Layer 8 of a small transformer language model trained on English Wikipedia (12 layers, counted from 0, width 64).
A neuron adds its activation times its output weights to the MLP's output. To switch it off is to set its activation to zero at one token and run the rest of the model.
A neuron's activation on a vector x is GELU(weights . x + bias), where the dot is the dot product.

Input weights of the MLP neurons that the questions are about. A number n stands for (n - 500) times 0.0013.
n7 (bias -0.055): 117 536 803 710 471 275 677 347 553 515 594 210 546 475 391 574 634 486 463 351 266 589 547 680 735 566 428 477 668 558 382 515 575 636 618 546 646 442 385 446 568 463 611 743 684 168 254 468 480 687 344 462 641 516 387 401 529 572 790 447 444 439 541 449
n27 (bias 0.006): 418 451 611 677 454 593 133 264 580 442 357 467 416 505 596 267 184 235 647 152 736 520 376 553 719 729 660 564 375 472 586 589 529 466 394 554 636 713 391 545 462 535 246 493 502 371 387 681 617 365 468 358 400 630 440 500 396 581 793 459 418 475 714 495
n44 (bias -0.065): 454 749 567 424 220 467 269 672 552 624 563 535 589 606 507 423 503 377 416 598 633 197 453 387 524 552 612 507 426 323 471 377 549 457 570 349 595 725 174 722 590 317 540 539 498 503 449 773 664 537 410 631 318 326 397 338 635 349 557 448 210 428 368 609
n51 (bias -0.061): 481 399 601 516 533 510 587 616 302 502 730 292 332 385 803 498 215 203 392 307 500 485 867 657 593 534 579 617 579 180 501 714 395 514 466 451 489 532 403 824 643 598 669 371 881 332 584 677 794 224 294 615 716 684 462 476 409 371 577 601 530 477 379 483
n91 (bias -0.054): 546 494 517 629 452 218 619 257 552 602 441 444 392 782 681 659 693 376 411 481 470 457 614 597 568 543 603 666 516 413 488 405 201 602 643 411 728 897 159 577 264 364 612 634 407 418 503 251 280 302 497 566 586 627 513 439 760 286 481 603 734 390 774 698
n92 (bias -0.061): 367 786 614 777 541 751 510 439 823 738 502 645 460 319 545 393 519 198 416 410 742 623 366 346 411 522 453 607 602 611 285 244 212 486 457 159 647 291 552 626 411 436 514 352 385 486 477 775 268 545 573 664 561 621 805 623 630 742 441 421 452 563 429 644
n157 (bias -0.074): 398 795 308 858 466 440 482 547 499 703 520 473 509 411 599 342 390 204 422 531 876 248 594 591 690 669 428 583 729 494 367 570 414 550 411 422 768 187 395 768 366 308 701 158 790 388 274 551 256 556 445 460 587 570 384 863 461 462 881 568 557 559 787 531
n166 (bias -0.029): 354 833 409 435 393 687 486 654 734 500 477 461 264 473 499 96 329 593 464 255 442 552 537 511 556 407 434 776 560 790 715 340 507 430 675 594 608 198 517 472 473 381 399 149 613 459 287 517 476 681 504 564 718 540 525 706 427 443 819 630 445 596 621 550
n199 (bias -0.014): 526 892 579 377 533 486 352 560 564 727 767 327 395 694 590 472 471 557 552 415 589 410 746 511 532 630 510 584 460 289 638 276 512 664 486 357 529 507 356 500 579 500 627 279 548 492 421 369 419 313 291 481 610 563 398 346 416 265 476 396 374 686 640 525
n219 (bias -0.036): 356 719 525 828 490 606 428 170 558 571 383 701 426 615 676 449 461 318 429 440 712 215 640 206 620 882 522 377 432 522 569 339 698 638 420 409 512 321 303 459 566 425 440 518 430 400 418 592 458 399 365 440 233 368 505 500 488 521 669 728 332 784 876 659
n243 (bias -0.080): 454 256 533 592 403 755 437 252 239 394 340 426 611 620 568 668 565 192 244 528 690 534 524 647 728 581 554 964 757 371 557 504 464 273 517 363 764 675 525 166 437 384 323 187 384 305 366 643 577 526 581 566 760 696 558 349 566 255 734 434 588 449 564 663
n256 (bias -0.086): 452 883 321 641 453 639 490 436 524 427 556 372 590 424 514 109 462 456 398 290 635 98 848 635 543 616 701 424 571 472 583 668 572 668 427 575 384 288 368 226 552 508 612 447 624 369 412 437 632 302 230 543 641 643 608 674 725 326 549 506 439 510 445 796
n257 (bias -0.012): 544 549 526 590 530 641 353 469 436 526 363 358 321 530 721 663 235 516 567 226 627 466 470 457 602 695 505 404 310 521 497 583 634 472 562 724 394 251 493 515 597 418 378 291 615 589 28 665 604 390 484 587 490 696 578 710 445 454 610 494 414 754 548 489
n282 (bias -0.050): 348 506 590 735 373 398 642 483 657 607 319 313 328 686 716 815 684 483 488 266 353 428 492 600 570 393 558 353 238 453 315 548 371 546 744 689 494 663 602 498 494 414 318 600 414 234 390 417 424 743 348 463 601 533 558 973 513 429 573 454 599 402 372 397
n301 (bias -0.057): 252 481 715 606 505 506 514 370 483 416 315 410 503 894 305 482 681 274 516 263 752 354 481 400 366 677 569 300 409 479 463 495 416 538 557 498 593 691 736 568 492 652 463 500 619 244 671 552 506 488 511 584 421 545 428 574 625 324 549 511 436 726 368 452
n316 (bias -0.037): 480 627 514 364 372 448 745 393 360 598 557 453 593 758 351 555 376 293 437 465 481 502 624 473 793 642 612 479 93 469 531 362 735 339 363 379 509 181 534 432 399 565 680 561 865 242 487 444 745 561 465 514 799 521 601 657 346 484 496 570 552 452 602 568

Output weights of the MLP neurons that the questions are about. A number n stands for (n - 500) times 0.002.
n7: 562 466 350 489 512 587 436 610 582 512 366 505 525 571 499 516 485 574 644 575 587 430 400 468 435 567 624 528 446 501 504 403 484 339 511 509 519 504 456 433 522 508 465 523 355 668 481 318 624 644 479 668 408 437 396 622 497 468 547 371 545 470 376 584
n27: 455 479 529 288 443 419 621 602 467 547 580 484 551 403 504 433 515 653 684 736 444 531 431 528 443 278 511 465 541 416 554 411 559 501 558 450 382 411 516 468 527 606 625 557 592 530 583 399 402 560 483 533 504 633 400 445 612 472 299 433 503 524 569 401
n44: 515 500 418 525 473 586 522 503 443 489 466 476 507 635 445 566 526 555 312 755 488 528 530 476 468 564 393 604 491 500 454 542 494 494 423 654 461 436 489 492 546 617 500 438 469 548 440 395 585 457 595 426 566 431 492 473 497 359 453 495 483 381 548 726
n51: 589 424 416 631 534 412 423 458 514 556 423 621 395 563 411 442 433 687 475 665 464 352 504 339 486 618 497 441 423 439 679 490 366 586 455 456 479 433 633 435 485 427 457 521 527 602 440 562 556 491 519 514 353 490 422 488 421 674 536 632 538 515 602 424
n91: 488 608 374 438 493 549 708 386 432 484 402 526 504 546 703 504 512 464 519 480 374 469 328 731 440 540 441 524 366 439 471 592 356 520 573 603 444 471 562 575 359 740 543 544 463 501 427 655 482 497 479 492 381 634 469 287 490 509 629 473 392 652 486 521
n92: 492 422 497 270 462 361 557 519 368 348 533 322 643 705 429 470 551 769 479 613 525 321 499 544 557 483 591 562 527 493 498 532 678 594 548 668 525 567 583 531 620 622 533 484 519 409 530 360 709 410 427 519 457 387 375 422 408 335 561 453 413 408 555 612
n157: 400 483 612 686 442 618 541 481 534 607 329 467 476 581 300 498 701 547 521 676 333 585 724 556 593 357 486 485 414 543 419 512 332 316 394 426 433 459 568 508 503 552 419 434 525 620 368 415 567 778 496 512 452 453 558 400 364 385 365 664 513 500 570 661
n166: 367 666 644 341 542 525 500 565 326 396 518 429 529 437 491 584 533 624 537 513 570 451 427 650 411 556 259 617 558 626 460 662 442 439 383 522 362 442 508 454 548 575 481 500 320 501 707 595 535 377 602 487 510 459 506 440 539 555 597 416 572 497 462 368
n199: 412 608 399 435 435 476 421 419 549 467 521 415 532 567 471 468 480 507 971 481 614 345 408 584 459 591 473 485 444 489 518 409 560 605 487 457 463 453 542 420 532 439 504 531 496 420 610 422 508 435 478 549 487 438 370 598 704 456 520 526 600 586 525 458
n219: 451 544 414 637 534 321 571 507 654 468 507 369 403 534 454 499 269 494 782 505 539 534 435 402 601 559 587 441 354 502 478 352 598 533 682 362 383 668 545 475 465 441 422 497 672 420 429 426 637 504 551 641 443 537 320 607 382 495 416 537 473 605 512 490
n243: 541 418 532 746 478 499 504 562 454 628 472 377 355 488 557 446 694 518 363 436 391 405 515 560 248 482 604 473 354 511 557 473 388 355 349 537 480 486 440 519 612 619 494 510 602 573 423 656 596 520 344 533 543 440 475 365 527 659 507 664 516 669 453 511
n256: 584 571 393 264 629 520 511 364 682 447 464 550 640 730 482 595 401 380 422 620 581 521 426 231 461 498 584 281 424 547 565 497 511 424 747 377 598 463 517 486 448 407 363 465 376 701 391 493 566 575 466 592 635 355 400 535 420 559 483 647 403 622 530 483
n257: 459 414 388 497 523 359 683 521 477 330 550 553 545 420 427 440 515 453 514 486 476 445 518 614 443 350 417 572 646 582 496 440 434 559 525 494 536 696 400 445 478 566 603 548 473 416 763 506 439 501 354 549 474 436 503 395 560 456 602 552 534 576 430 541
n282: 537 482 541 549 509 590 374 446 468 590 470 555 528 586 446 437 354 526 405 560 498 448 490 401 452 650 437 557 490 478 557 340 412 417 500 457 606 555 464 619 430 403 523 544 590 576 423 562 588 469 589 438 301 576 464 310 629 359 493 569 538 656 675 642
n301: 540 432 594 541 555 419 337 472 400 578 482 559 515 334 692 493 410 488 579 616 479 569 510 364 591 666 422 433 511 466 601 412 520 519 427 449 420 480 419 575 499 508 567 565 468 574 503 563 519 568 488 449 541 426 583 405 483 535 585 477 508 354 553 445
n316: 469 443 598 508 606 513 364 494 507 508 456 606 426 478 572 328 564 556 549 394 414 470 371 462 384 440 416 418 639 324 409 550 363 648 656 498 600 564 542 603 566 630 491 568 339 593 555 479 479 521 453 655 332 570 409 432 469 506 637 386 593 562 383 550

Each question names a token from some text and the token that comes next. It shows the vector x that enters the MLP there. A number n stands for (n - 500) times 0.011.

Then comes g, the gradient of the next token's log-probability with respect to the MLP's output, scaled to length 1. A neuron's effect is roughly proportional to its activation times (output weights . g). A number n stands for (n - 500) times 0.001.

"also ", then "noted "
x: 403 464 501 534 567 549 535 484 335 481 447 455 600 550 561 420 339 512 833 511 557 556 531 618 572 418 483 586 579 522 498 461 546 464 503 457 483 483 318 537 456 495 407 489 278 632 579 557 587 606 474 407 538 507 423 478 383 480 484 607 652 560 355 254
g: 516 434 335 592 287 550 658 550 421 526 419 654 395 584 526 258 683 597 527 378 426 562 568 390 478 468 471 303 441 464 568 681 633 515 374 358 747 526 364 538 553 410 658 548 578 435 441 713 630 432 671 777 492 595 197 203 365 485 452 502 619 594 461 422
Which neuron, switched off, lowers the next token's probability most? n243

"noted ", then "that "
x: 389 552 522 498 624 555 512 529 311 478 272 491 575 586 451 382 450 469 851 481 473 482 524 557 486 427 489 442 419 439 634 494 512 543 397 400 637 404 432 535 455 506 494 457 457 606 677 429 487 488 599 476 672 464 434 530 394 576 604 540 611 531 454 322
g: 568 585 524 687 323 751 677 536 455 412 352 555 417 519 543 92 542 761 350 479 356 746 552 344 556 304 419 548 463 448 465 492 473 407 469 528 508 583 337 495 476 639 752 601 457 634 439 557 408 379 539 471 698 328 645 456 368 523 588 356 565 444 425 632
Which neuron, switched off, lowers the next token's probability most? n316

"\n", then "Be"
x: 354 566 555 529 480 415 536 420 502 622 507 354 513 386 524 388 532 470 886 615 500 514 579 586 444 553 492 444 551 500 514 468 535 572 492 282 469 457 500 449 487 611 348 498 556 530 491 459 477 584 557 459 432 522 468 597 406 497 501 537 487 474 511 314
g: 628 827 506 625 489 612 261 642 562 700 522 674 634 524 569 551 188 461 562 287 374 468 358 340 416 426 408 461 592 543 525 537 558 460 310 636 405 551 521 458 341 508 626 440 527 634 295 288 494 459 567 466 373 263 440 653 554 526 743 473 582 639 505 432
Which neuron, switched off, lowers the next token's probability most? n7

"episod", then "es"
x: 510 658 362 437 398 518 450 495 458 515 514 620 557 356 489 444 565 761 593 592 408 591 496 690 407 152 455 405 542 332 660 570 524 550 470 446 448 394 616 510 291 455 567 433 542 657 534 497 429 534 518 608 579 464 442 593 540 612 503 661 593 420 323 303
g: 408 430 507 644 562 404 436 414 429 518 336 503 516 610 443 625 247 445 460 454 546 778 368 534 421 538 640 491 381 702 535 397 487 428 346 347 662 536 247 488 371 433 405 562 562 660 484 627 595 664 660 321 810 780 413 649 442 365 369 681 559 454 501 372
Which neuron, switched off, raises the next token's probability most? n166

"in ", then "the "
x: 453 507 521 531 471 572 518 505 397 521 577 378 520 566 515 330 447 453 842 530 518 443 448 540 488 510 412 538 488 483 578 423 545 556 392 543 472 510 560 365 456 622 466 532 589 493 629 545 456 379 537 452 486 486 537 490 499 607 491 455 555 500 609 135
g: 336 587 557 332 693 471 579 527 309 449 280 264 628 688 571 560 447 376 411 550 629 530 369 428 508 817 422 546 444 413 857 432 385 330 438 467 387 288 522 539 529 750 434 536 630 456 546 557 490 464 534 361 674 304 497 511 403 500 677 543 651 594 516 473
Which neuron, switched off, lowers the next token's probability most? n301

"with ", then "d"
x: 399 539 482 372 615 555 554 468 359 538 503 436 587 538 487 518 443 433 868 473 491 500 408 521 551 477 434 529 522 527 606 496 502 521 438 461 490 409 513 471 372 490 488 517 519 570 486 502 485 406 530 512 694 512 475 450 484 551 510 489 641 560 541 151
g: 902 393 294 347 380 652 498 511 423 621 630 574 516 466 471 647 830 530 594 591 394 620 407 251 590 518 414 573 507 592 461 660 242 418 420 337 606 477 402 587 463 447 566 591 406 699 343 579 612 510 387 536 307 535 369 423 555 565 482 367 537 463 347 571
Which neuron, switched off, lowers the next token's probability most? n316

"was ", then "in "
x: 375 447 468 593 517 557 476 434 372 538 532 502 577 504 425 439 481 421 743 499 567 607 592 628 647 556 437 459 499 546 564 545 451 505 314 515 505 453 539 503 438 565 510 433 384 507 570 553 499 475 460 464 547 610 467 508 481 493 440 618 627 533 413 53
g: 489 380 504 513 504 578 413 607 596 271 468 400 516 578 233 537 545 677 668 659 390 467 448 453 429 369 664 358 260 487 652 483 409 326 515 593 533 475 584 404 395 556 207 567 506 640 699 327 488 641 591 300 437 421 764 476 491 653 621 709 557 395 705 418
Which two neurons, each switched off alone, lower its probability most, in order? n51, n157

"er ", then "| "
x: 552 498 451 447 465 510 468 496 460 590 499 547 501 557 462 582 522 526 918 543 360 532 458 534 538 419 523 324 442 512 675 428 663 433 534 522 551 488 480 532 411 485 565 464 325 608 533 506 513 463 521 357 448 418 390 496 427 571 487 554 404 521 481 321
g: 512 356 773 287 552 518 541 320 373 530 511 581 707 450 355 519 768 718 475 509 401 541 688 696 452 290 282 442 503 518 566 624 499 453 423 443 653 597 419 633 353 596 503 459 361 523 643 595 467 493 677 498 536 609 677 486 364 432 419 446 362 163 373 489
Which neuron, switched off, lowers the next token's probability most? n219

"Frank ", then "Sci"
x: 442 559 381 449 497 594 437 432 566 681 555 561 487 496 459 524 417 438 868 526 487 533 494 489 575 534 502 377 434 429 669 386 568 473 412 523 518 446 513 545 361 508 527 531 408 627 619 530 479 452 457 381 471 464 508 461 464 628 353 670 460 523 468 292
g: 496 388 555 436 331 558 389 437 602 562 449 549 461 469 581 316 555 469 525 310 556 429 546 325 540 521 803 474 571 448 347 614 594 496 630 564 291 558 818 355 488 539 379 442 583 643 816 450 666 374 704 417 568 545 205 391 443 427 737 368 361 506 541 489
Which neuron, switched off, lowers the next token's probability most? n219

"il", then "ot"
x: 561 496 452 398 379 426 615 587 462 417 482 490 476 425 555 484 673 610 600 794 289 536 333 609 471 588 449 508 574 407 556 438 501 514 402 403 558 708 445 522 481 485 478 462 433 608 806 410 475 607 428 496 395 416 457 590 452 424 411 455 692 482 550 279
g: 607 485 404 730 651 533 359 198 451 492 382 421 629 495 451 545 416 513 342 478 596 634 522 610 508 422 708 358 435 519 379 431 611 471 582 402 466 680 431 665 434 486 540 323 380 531 571 592 175 409 616 672 556 271 593 742 471 734 408 266 529 516 644 528
Which neuron, switched off, raises the next token's probability most? n91

"ke ", then "of "
x: 454 478 382 446 463 544 369 565 538 520 529 516 504 573 370 586 511 545 872 632 451 414 440 515 638 611 462 393 402 504 548 490 644 492 518 522 557 535 485 534 417 483 466 434 360 640 465 527 524 514 584 469 510 381 420 515 376 553 440 556 479 443 520 250
g: 328 389 371 503 458 591 583 647 450 500 385 301 523 532 589 465 718 447 449 353 468 577 586 555 531 398 542 451 313 514 652 614 366 532 693 561 546 719 474 693 338 718 203 473 504 438 653 766 515 319 536 522 566 499 632 422 500 183 557 632 369 570 403 316
Which neuron, switched off, lowers the next token's probability most? n257

"Ow", then "ner "
x: 481 587 552 333 405 603 391 558 520 610 484 512 591 318 271 418 528 656 746 751 581 538 518 464 300 435 424 449 622 483 569 471 492 442 371 448 574 508 305 420 567 530 513 437 409 529 605 558 451 669 534 395 585 485 477 426 441 632 467 593 496 407 432 415
g: 516 603 451 509 452 708 528 552 322 423 344 564 542 346 416 559 528 296 570 530 527 361 535 333 288 635 572 772 414 421 492 528 433 498 323 572 519 336 844 346 552 614 559 505 429 680 379 585 679 648 405 300 513 405 588 542 429 588 401 252 613 727 459 644
Which neuron, switched off, lowers the next token's probability most? n44

"Ad", then "on"
x: 554 474 455 550 436 592 395 444 306 591 504 583 602 354 384 554 448 384 767 696 478 481 517 418 405 612 467 479 631 473 580 422 514 514 422 452 452 396 381 413 357 423 537 696 307 609 646 472 444 495 492 550 534 559 280 484 525 541 459 611 582 689 481 430
g: 367 683 386 492 565 563 451 533 551 376 407 533 698 460 323 510 297 571 517 808 496 582 366 680 667 390 475 392 495 465 566 456 667 390 525 495 302 526 488 879 380 401 621 453 400 486 681 477 526 615 487 630 315 427 575 705 471 667 253 412 374 359 437 458
Which neuron, switched off, lowers the next token's probability most? n219

"P", then "ok"
x: 498 407 504 474 452 535 578 438 613 479 425 454 464 449 440 651 507 492 631 862 543 530 510 638 380 600 449 606 459 368 569 399 469 499 506 455 513 576 441 546 476 460 463 443 391 657 647 512 294 452 434 533 462 561 522 404 508 629 404 505 606 496 479 193
g: 564 800 470 780 513 558 573 544 305 504 679 315 726 434 451 560 575 538 398 443 512 501 388 584 538 543 397 585 383 443 505 640 442 558 374 482 469 424 543 622 411 511 805 570 612 304 372 710 289 489 222 455 521 341 376 467 368 711 562 467 460 566 282 465
Which neuron, switched off, lowers the next token's probability most? n91

"ot", then "l"
x: 536 462 500 341 452 441 517 711 522 553 419 527 517 514 640 547 565 573 639 791 220 579 499 593 498 359 492 462 462 436 664 429 521 538 542 362 266 708 489 452 523 484 473 478 273 626 673 487 361 525 411 425 485 433 558 563 542 530 468 522 517 451 378 359
g: 594 582 507 438 69 393 343 514 550 498 683 325 644 315 476 296 443 542 566 598 396 585 581 435 471 684 352 602 462 568 612 358 593 392 439 487 700 467 554 536 593 580 509 669 699 596 440 426 555 647 295 530 378 334 533 269 375 402 595 419 635 616 621 636
Which neuron, switched off, lowers the next token's probability most? n282

"it ", then "O"
x: 477 407 465 491 508 554 477 607 548 571 497 458 609 565 543 457 449 422 788 569 444 545 477 574 553 562 502 552 446 425 675 448 668 406 564 583 455 532 326 534 528 520 479 418 304 539 516 525 490 508 601 428 537 390 469 496 363 438 339 652 558 495 416 164
g: 414 537 350 397 606 324 437 393 514 600 532 639 532 577 350 640 519 539 553 718 485 347 361 376 356 616 509 602 515 455 685 466 798 687 533 412 525 678 528 361 717 295 701 519 639 377 431 315 401 509 323 608 255 450 424 548 550 697 358 383 365 643 478 545
Which two neurons, each switched off alone, lower its probability most, in order? n27, n199

"A", then "uc"
x: 431 562 508 479 579 551 378 335 403 555 470 512 584 523 474 564 543 425 708 859 540 471 441 520 355 522 445 575 551 477 476 580 478 600 431 435 529 513 478 385 438 479 537 530 313 515 670 565 498 454 532 455 408 523 494 540 557 578 352 373 662 458 432 274
g: 500 452 450 528 522 641 407 541 499 514 385 589 540 277 478 654 422 385 358 612 563 564 442 587 207 501 638 432 376 292 506 201 662 505 716 527 671 607 474 535 457 425 509 613 567 387 418 698 441 75 503 581 459 516 606 607 636 470 339 556 434 639 698 608
Which neuron, switched off, raises the next token's probability most? n92

"known ", then "episodes "
x: 581 447 522 469 586 560 364 525 439 430 452 521 460 494 278 365 439 603 856 441 372 553 537 607 530 436 447 412 504 504 615 447 552 527 426 576 690 374 435 548 335 460 533 331 462 586 687 518 485 486 728 443 593 517 518 578 448 497 487 455 497 513 412 412
g: 325 532 392 854 401 349 584 483 528 453 420 589 443 374 473 651 586 328 468 545 489 297 447 678 308 462 245 557 708 398 527 394 486 494 526 578 530 644 424 552 465 563 385 217 737 401 456 654 541 496 680 619 672 576 299 378 701 566 547 439 651 523 455 454
Which neuron, switched off, lowers the next token's probability most? n166

"B", then "and"
x: 405 477 443 512 470 537 369 388 475 601 551 440 560 396 475 591 552 487 725 848 590 427 485 564 352 450 424 522 523 496 484 435 516 599 616 412 466 570 515 508 493 514 507 409 431 593 562 574 456 434 640 369 463 542 594 496 400 609 303 443 608 425 483 296
g: 655 581 268 519 370 884 553 346 561 446 641 419 454 481 471 486 640 338 510 409 669 684 521 655 388 560 396 256 514 368 505 414 486 477 638 579 327 372 402 864 518 484 465 650 486 593 559 332 535 498 617 619 439 524 583 573 367 587 444 445 303 352 544 375
Which neuron, switched off, raises the next token's probability most? n92

"a ", then "well "
x: 487 543 490 542 538 494 520 498 522 523 493 530 513 444 418 435 494 436 802 502 434 581 410 548 550 539 385 631 641 576 523 523 567 542 498 484 599 550 559 413 434 497 541 550 365 546 369 401 442 454 455 506 440 528 418 433 535 481 522 457 568 601 551 72
g: 375 659 233 281 422 657 631 481 639 521 366 497 527 438 593 452 386 475 583 515 642 668 458 587 696 477 413 672 412 540 567 419 583 305 348 544 601 281 557 677 530 510 657 198 629 389 499 684 340 518 582 512 540 538 489 422 172 329 459 588 633 620 517 466
Which neuron, switched off, raises the next token's probability most? n7

"il", then ")."
x: 548 445 415 375 417 519 496 632 402 446 550 532 538 522 473 418 590 684 595 824 513 340 407 683 466 446 360 466 464 496 592 471 546 512 458 479 628 616 455 633 447 531 477 571 442 584 815 457 537 522 425 505 358 436 473 423 423 442 421 521 529 310 582 287
g: 268 479 524 520 705 554 571 449 428 735 358 511 498 472 658 241 509 596 342 397 565 506 423 483 455 527 384 430 384 422 436 759 592 811 508 667 441 424 604 663 395 483 305 587 606 584 450 448 399 512 488 574 477 390 702 375 664 303 555 638 659 206 485 415
Which neuron, switched off, lowers the next token's probability most? n44

"30", then ", "
x: 325 436 507 416 479 395 554 576 436 455 591 327 591 336 489 514 744 649 708 664 391 597 432 414 591 328 538 422 479 588 427 470 552 492 407 472 513 496 574 494 458 521 459 583 457 549 532 402 382 461 498 578 540 535 481 503 496 582 488 537 842 380 366 335
g: 363 482 244 394 360 536 424 644 680 550 456 527 567 466 483 435 478 587 488 440 372 262 624 486 635 415 393 402 540 531 437 645 711 539 610 358 461 394 229 540 393 655 606 884 491 542 528 413 789 416 520 537 609 405 561 526 551 205 647 533 505 363 503 628
Which neuron, switched off, lowers the next token's probability most? n7

"the ", then "new "
x: 512 446 602 491 585 558 466 515 473 511 553 528 498 496 491 411 426 510 842 540 559 504 397 468 538 443 374 459 625 423 564 475 514 595 512 494 504 572 481 499 457 538 501 497 410 564 470 460 439 377 565 562 474 606 398 422 518 497 470 482 505 553 542 112
g: 218 564 549 434 601 394 657 432 508 570 377 589 404 462 471 491 634 330 477 325 564 426 475 403 522 567 287 701 691 432 714 677 500 391 519 564 678 285 529 379 785 611 514 426 404 404 415 197 482 599 653 448 587 626 440 602 703 288 490 406 625 526 462 516
Which neuron, switched off, lowers the next token's probability most? n199

"Mon", then "ster "
x: 523 490 453 415 466 523 460 511 484 585 610 460 543 416 557 535 558 404 696 822 504 421 501 644 420 439 406 597 489 411 441 413 385 467 444 405 448 719 558 476 343 481 569 527 229 692 615 563 481 495 603 405 570 552 452 368 643 498 320 522 467 504 497 377
g: 581 413 415 648 665 457 333 307 583 326 532 312 553 337 503 365 794 606 528 470 564 133 644 493 443 605 456 514 633 578 499 674 382 514 457 308 508 474 734 540 565 557 538 628 481 391 327 692 498 366 308 232 480 485 535 502 610 553 554 645 660 503 454 556
Which neuron, switched off, lowers the next token's probability most? n243

"| ", then "200"
x: 447 457 514 543 507 457 509 462 501 547 411 435 549 393 494 356 448 571 968 557 501 416 536 596 456 548 437 544 454 413 542 469 555 611 421 477 515 460 512 412 529 487 484 514 416 612 481 451 447 443 527 527 372 488 383 574 473 526 484 565 488 518 527 478
g: 649 333 580 735 258 502 372 612 409 266 529 421 558 366 650 336 485 428 434 569 353 426 523 668 445 266 597 488 619 374 304 699 681 805 607 621 328 568 727 433 397 399 424 576 518 564 438 513 524 750 614 503 443 586 506 414 435 553 371 415 512 530 544 447
Which neuron, switched off, lowers the next token's probability most? n27

"200", then "2"
x: 351 612 522 479 435 615 417 677 538 503 441 323 534 410 436 410 615 621 750 491 364 479 542 659 336 356 529 684 534 498 497 470 601 517 516 465 380 465 477 426 436 518 452 576 565 583 514 387 384 511 577 612 559 592 558 473 445 546 337 548 668 435 397 258
g: 615 508 437 453 481 218 459 537 640 579 546 698 470 666 616 558 468 579 511 581 362 594 308 715 581 477 379 554 420 606 429 436 196 569 453 506 558 219 370 409 503 375 440 701 588 707 764 600 429 455 453 399 471 470 655 530 326 378 586 761 488 400 326 433
Which neuron, switched off, lowers the next token's probability most? n166

"#", then "1 "
x: 436 532 536 367 512 488 472 706 527 532 494 417 551 381 363 608 535 338 772 610 539 488 511 605 544 360 453 417 402 388 633 548 503 438 428 401 620 420 512 511 550 555 561 338 415 573 590 515 446 526 449 448 504 469 592 597 326 740 485 632 476 365 520 293
g: 742 504 295 435 433 460 514 696 610 385 598 515 507 461 346 367 630 891 517 621 423 476 478 715 328 477 543 594 476 354 452 583 330 384 585 377 476 440 575 464 370 416 545 480 634 697 503 265 386 363 586 529 412 617 561 547 328 459 283 509 781 655 494 520
Which neuron, switched off, lowers the next token's probability most? n157

"men", then "tioned "
x: 514 481 463 399 688 656 439 577 447 517 495 640 591 265 473 310 562 455 628 768 318 599 442 597 495 328 563 457 374 516 483 472 534 560 360 379 449 400 501 422 559 538 603 574 251 575 363 503 486 511 558 550 653 483 588 503 674 513 456 535 478 473 416 350
g: 453 377 507 568 636 391 402 581 340 455 695 418 525 478 481 451 495 385 447 392 528 364 706 502 756 494 698 684 583 858 419 378 602 425 545 652 615 364 502 311 586 376 477 432 486 495 536 500 352 360 384 507 821 544 336 406 424 270 732 594 490 481 394 553
Which neuron, switched off, lowers the next token's probability most? n92

"as ", then "Frank"
x: 475 528 474 325 634 583 437 449 472 577 496 523 526 481 471 408 402 440 894 467 429 562 463 692 473 454 413 512 505 499 657 488 538 481 391 511 518 464 481 452 465 603 530 479 514 425 497 590 455 487 536 433 508 532 490 561 474 477 507 525 429 620 496 230
g: 314 539 579 658 363 497 382 498 594 497 651 452 607 772 707 790 566 569 503 389 478 231 500 570 673 558 506 480 445 266 349 322 809 520 392 484 308 461 393 398 457 569 474 534 591 493 560 324 477 532 376 465 226 653 509 522 414 641 480 625 503 362 574 568
Which neuron, switched off, lowers the next token's probability most? n199

"Al", then "-"
x: 430 501 445 494 504 663 543 433 446 534 550 558 499 528 466 502 496 410 721 777 551 498 427 662 474 572 356 445 544 528 550 425 389 511 230 447 427 597 489 527 309 421 527 647 389 573 650 499 372 606 510 411 479 633 458 361 518 530 348 413 589 627 450 406
g: 551 322 673 591 649 367 437 497 398 553 602 777 257 356 633 390 588 555 531 462 403 385 411 512 551 440 455 399 571 724 357 537 680 624 532 547 397 767 727 583 635 783 551 679 433 462 400 465 494 331 388 470 394 539 430 584 347 561 377 436 328 350 347 428
Which neuron, switched off, lowers the next token's probability most? n92

"| ", then "\""
x: 473 477 576 483 443 395 445 470 598 504 516 509 517 388 473 531 529 425 961 530 510 401 505 588 483 505 476 502 395 490 569 442 540 541 459 530 456 429 429 505 570 494 560 469 340 554 508 555 475 598 585 484 393 492 391 378 551 521 486 501 547 430 476 377
g: 434 470 556 677 410 519 640 597 202 578 199 636 588 366 571 271 361 411 540 461 433 715 442 642 592 515 346 592 462 517 667 370 357 481 485 507 570 450 630 510 509 518 602 443 569 482 491 464 817 623 275 538 521 407 414 300 461 775 392 628 510 547 620 323
Which neuron, switched off, raises the next token's probability most? n44

"| ", then "Dr"
x: 547 503 510 528 524 496 509 477 461 460 493 487 532 438 531 384 431 558 959 519 479 418 607 632 375 492 452 491 363 453 651 475 537 591 431 456 455 428 530 384 491 498 534 501 415 537 527 413 448 464 479 513 419 507 360 555 478 533 464 549 597 561 454 479
g: 548 710 225 408 410 663 700 251 566 492 706 663 612 559 699 419 297 530 493 410 523 535 549 386 445 497 655 466 541 527 593 359 278 596 428 379 585 438 510 589 481 567 339 380 385 724 471 440 717 355 652 577 499 430 463 355 515 496 716 516 350 632 297 407
Which neuron, switched off, lowers the next token's probability most? n256

"New ", then "York "
x: 426 504 408 503 455 545 289 580 570 606 663 527 450 322 259 445 544 516 780 442 520 465 466 526 337 548 537 502 621 469 584 430 521 506 558 518 431 559 600 410 430 451 502 507 382 710 693 425 428 522 666 543 470 526 409 442 564 488 475 482 599 465 557 249
g: 553 442 478 448 492 683 529 732 388 464 688 328 566 520 440 359 543 591 357 691 459 426 635 371 331 478 524 644 680 480 510 465 476 469 372 476 332 227 495 421 545 545 620 303 330 505 656 408 183 549 492 343 667 795 601 405 722 584 493 493 540 420 626 615
Which neuron, switched off, raises the next token's probability most? n27

"He ", then "was "
x: 302 485 470 522 537 601 517 506 464 497 586 484 566 373 635 416 411 461 882 527 555 544 527 635 511 505 462 411 598 491 552 438 519 431 483 494 518 491 380 538 450 526 427 466 377 618 565 520 517 533 478 393 513 495 431 547 444 403 489 621 543 514 469 230
g: 535 550 416 216 501 598 478 560 554 470 584 480 553 331 602 368 516 751 637 423 480 522 425 545 618 509 525 460 347 583 483 434 463 302 870 645 612 384 342 493 611 563 501 489 628 313 736 281 233 458 438 467 349 378 719 598 534 622 516 611 568 320 372 530
Which neuron, switched off, lowers the next token's probability most? n27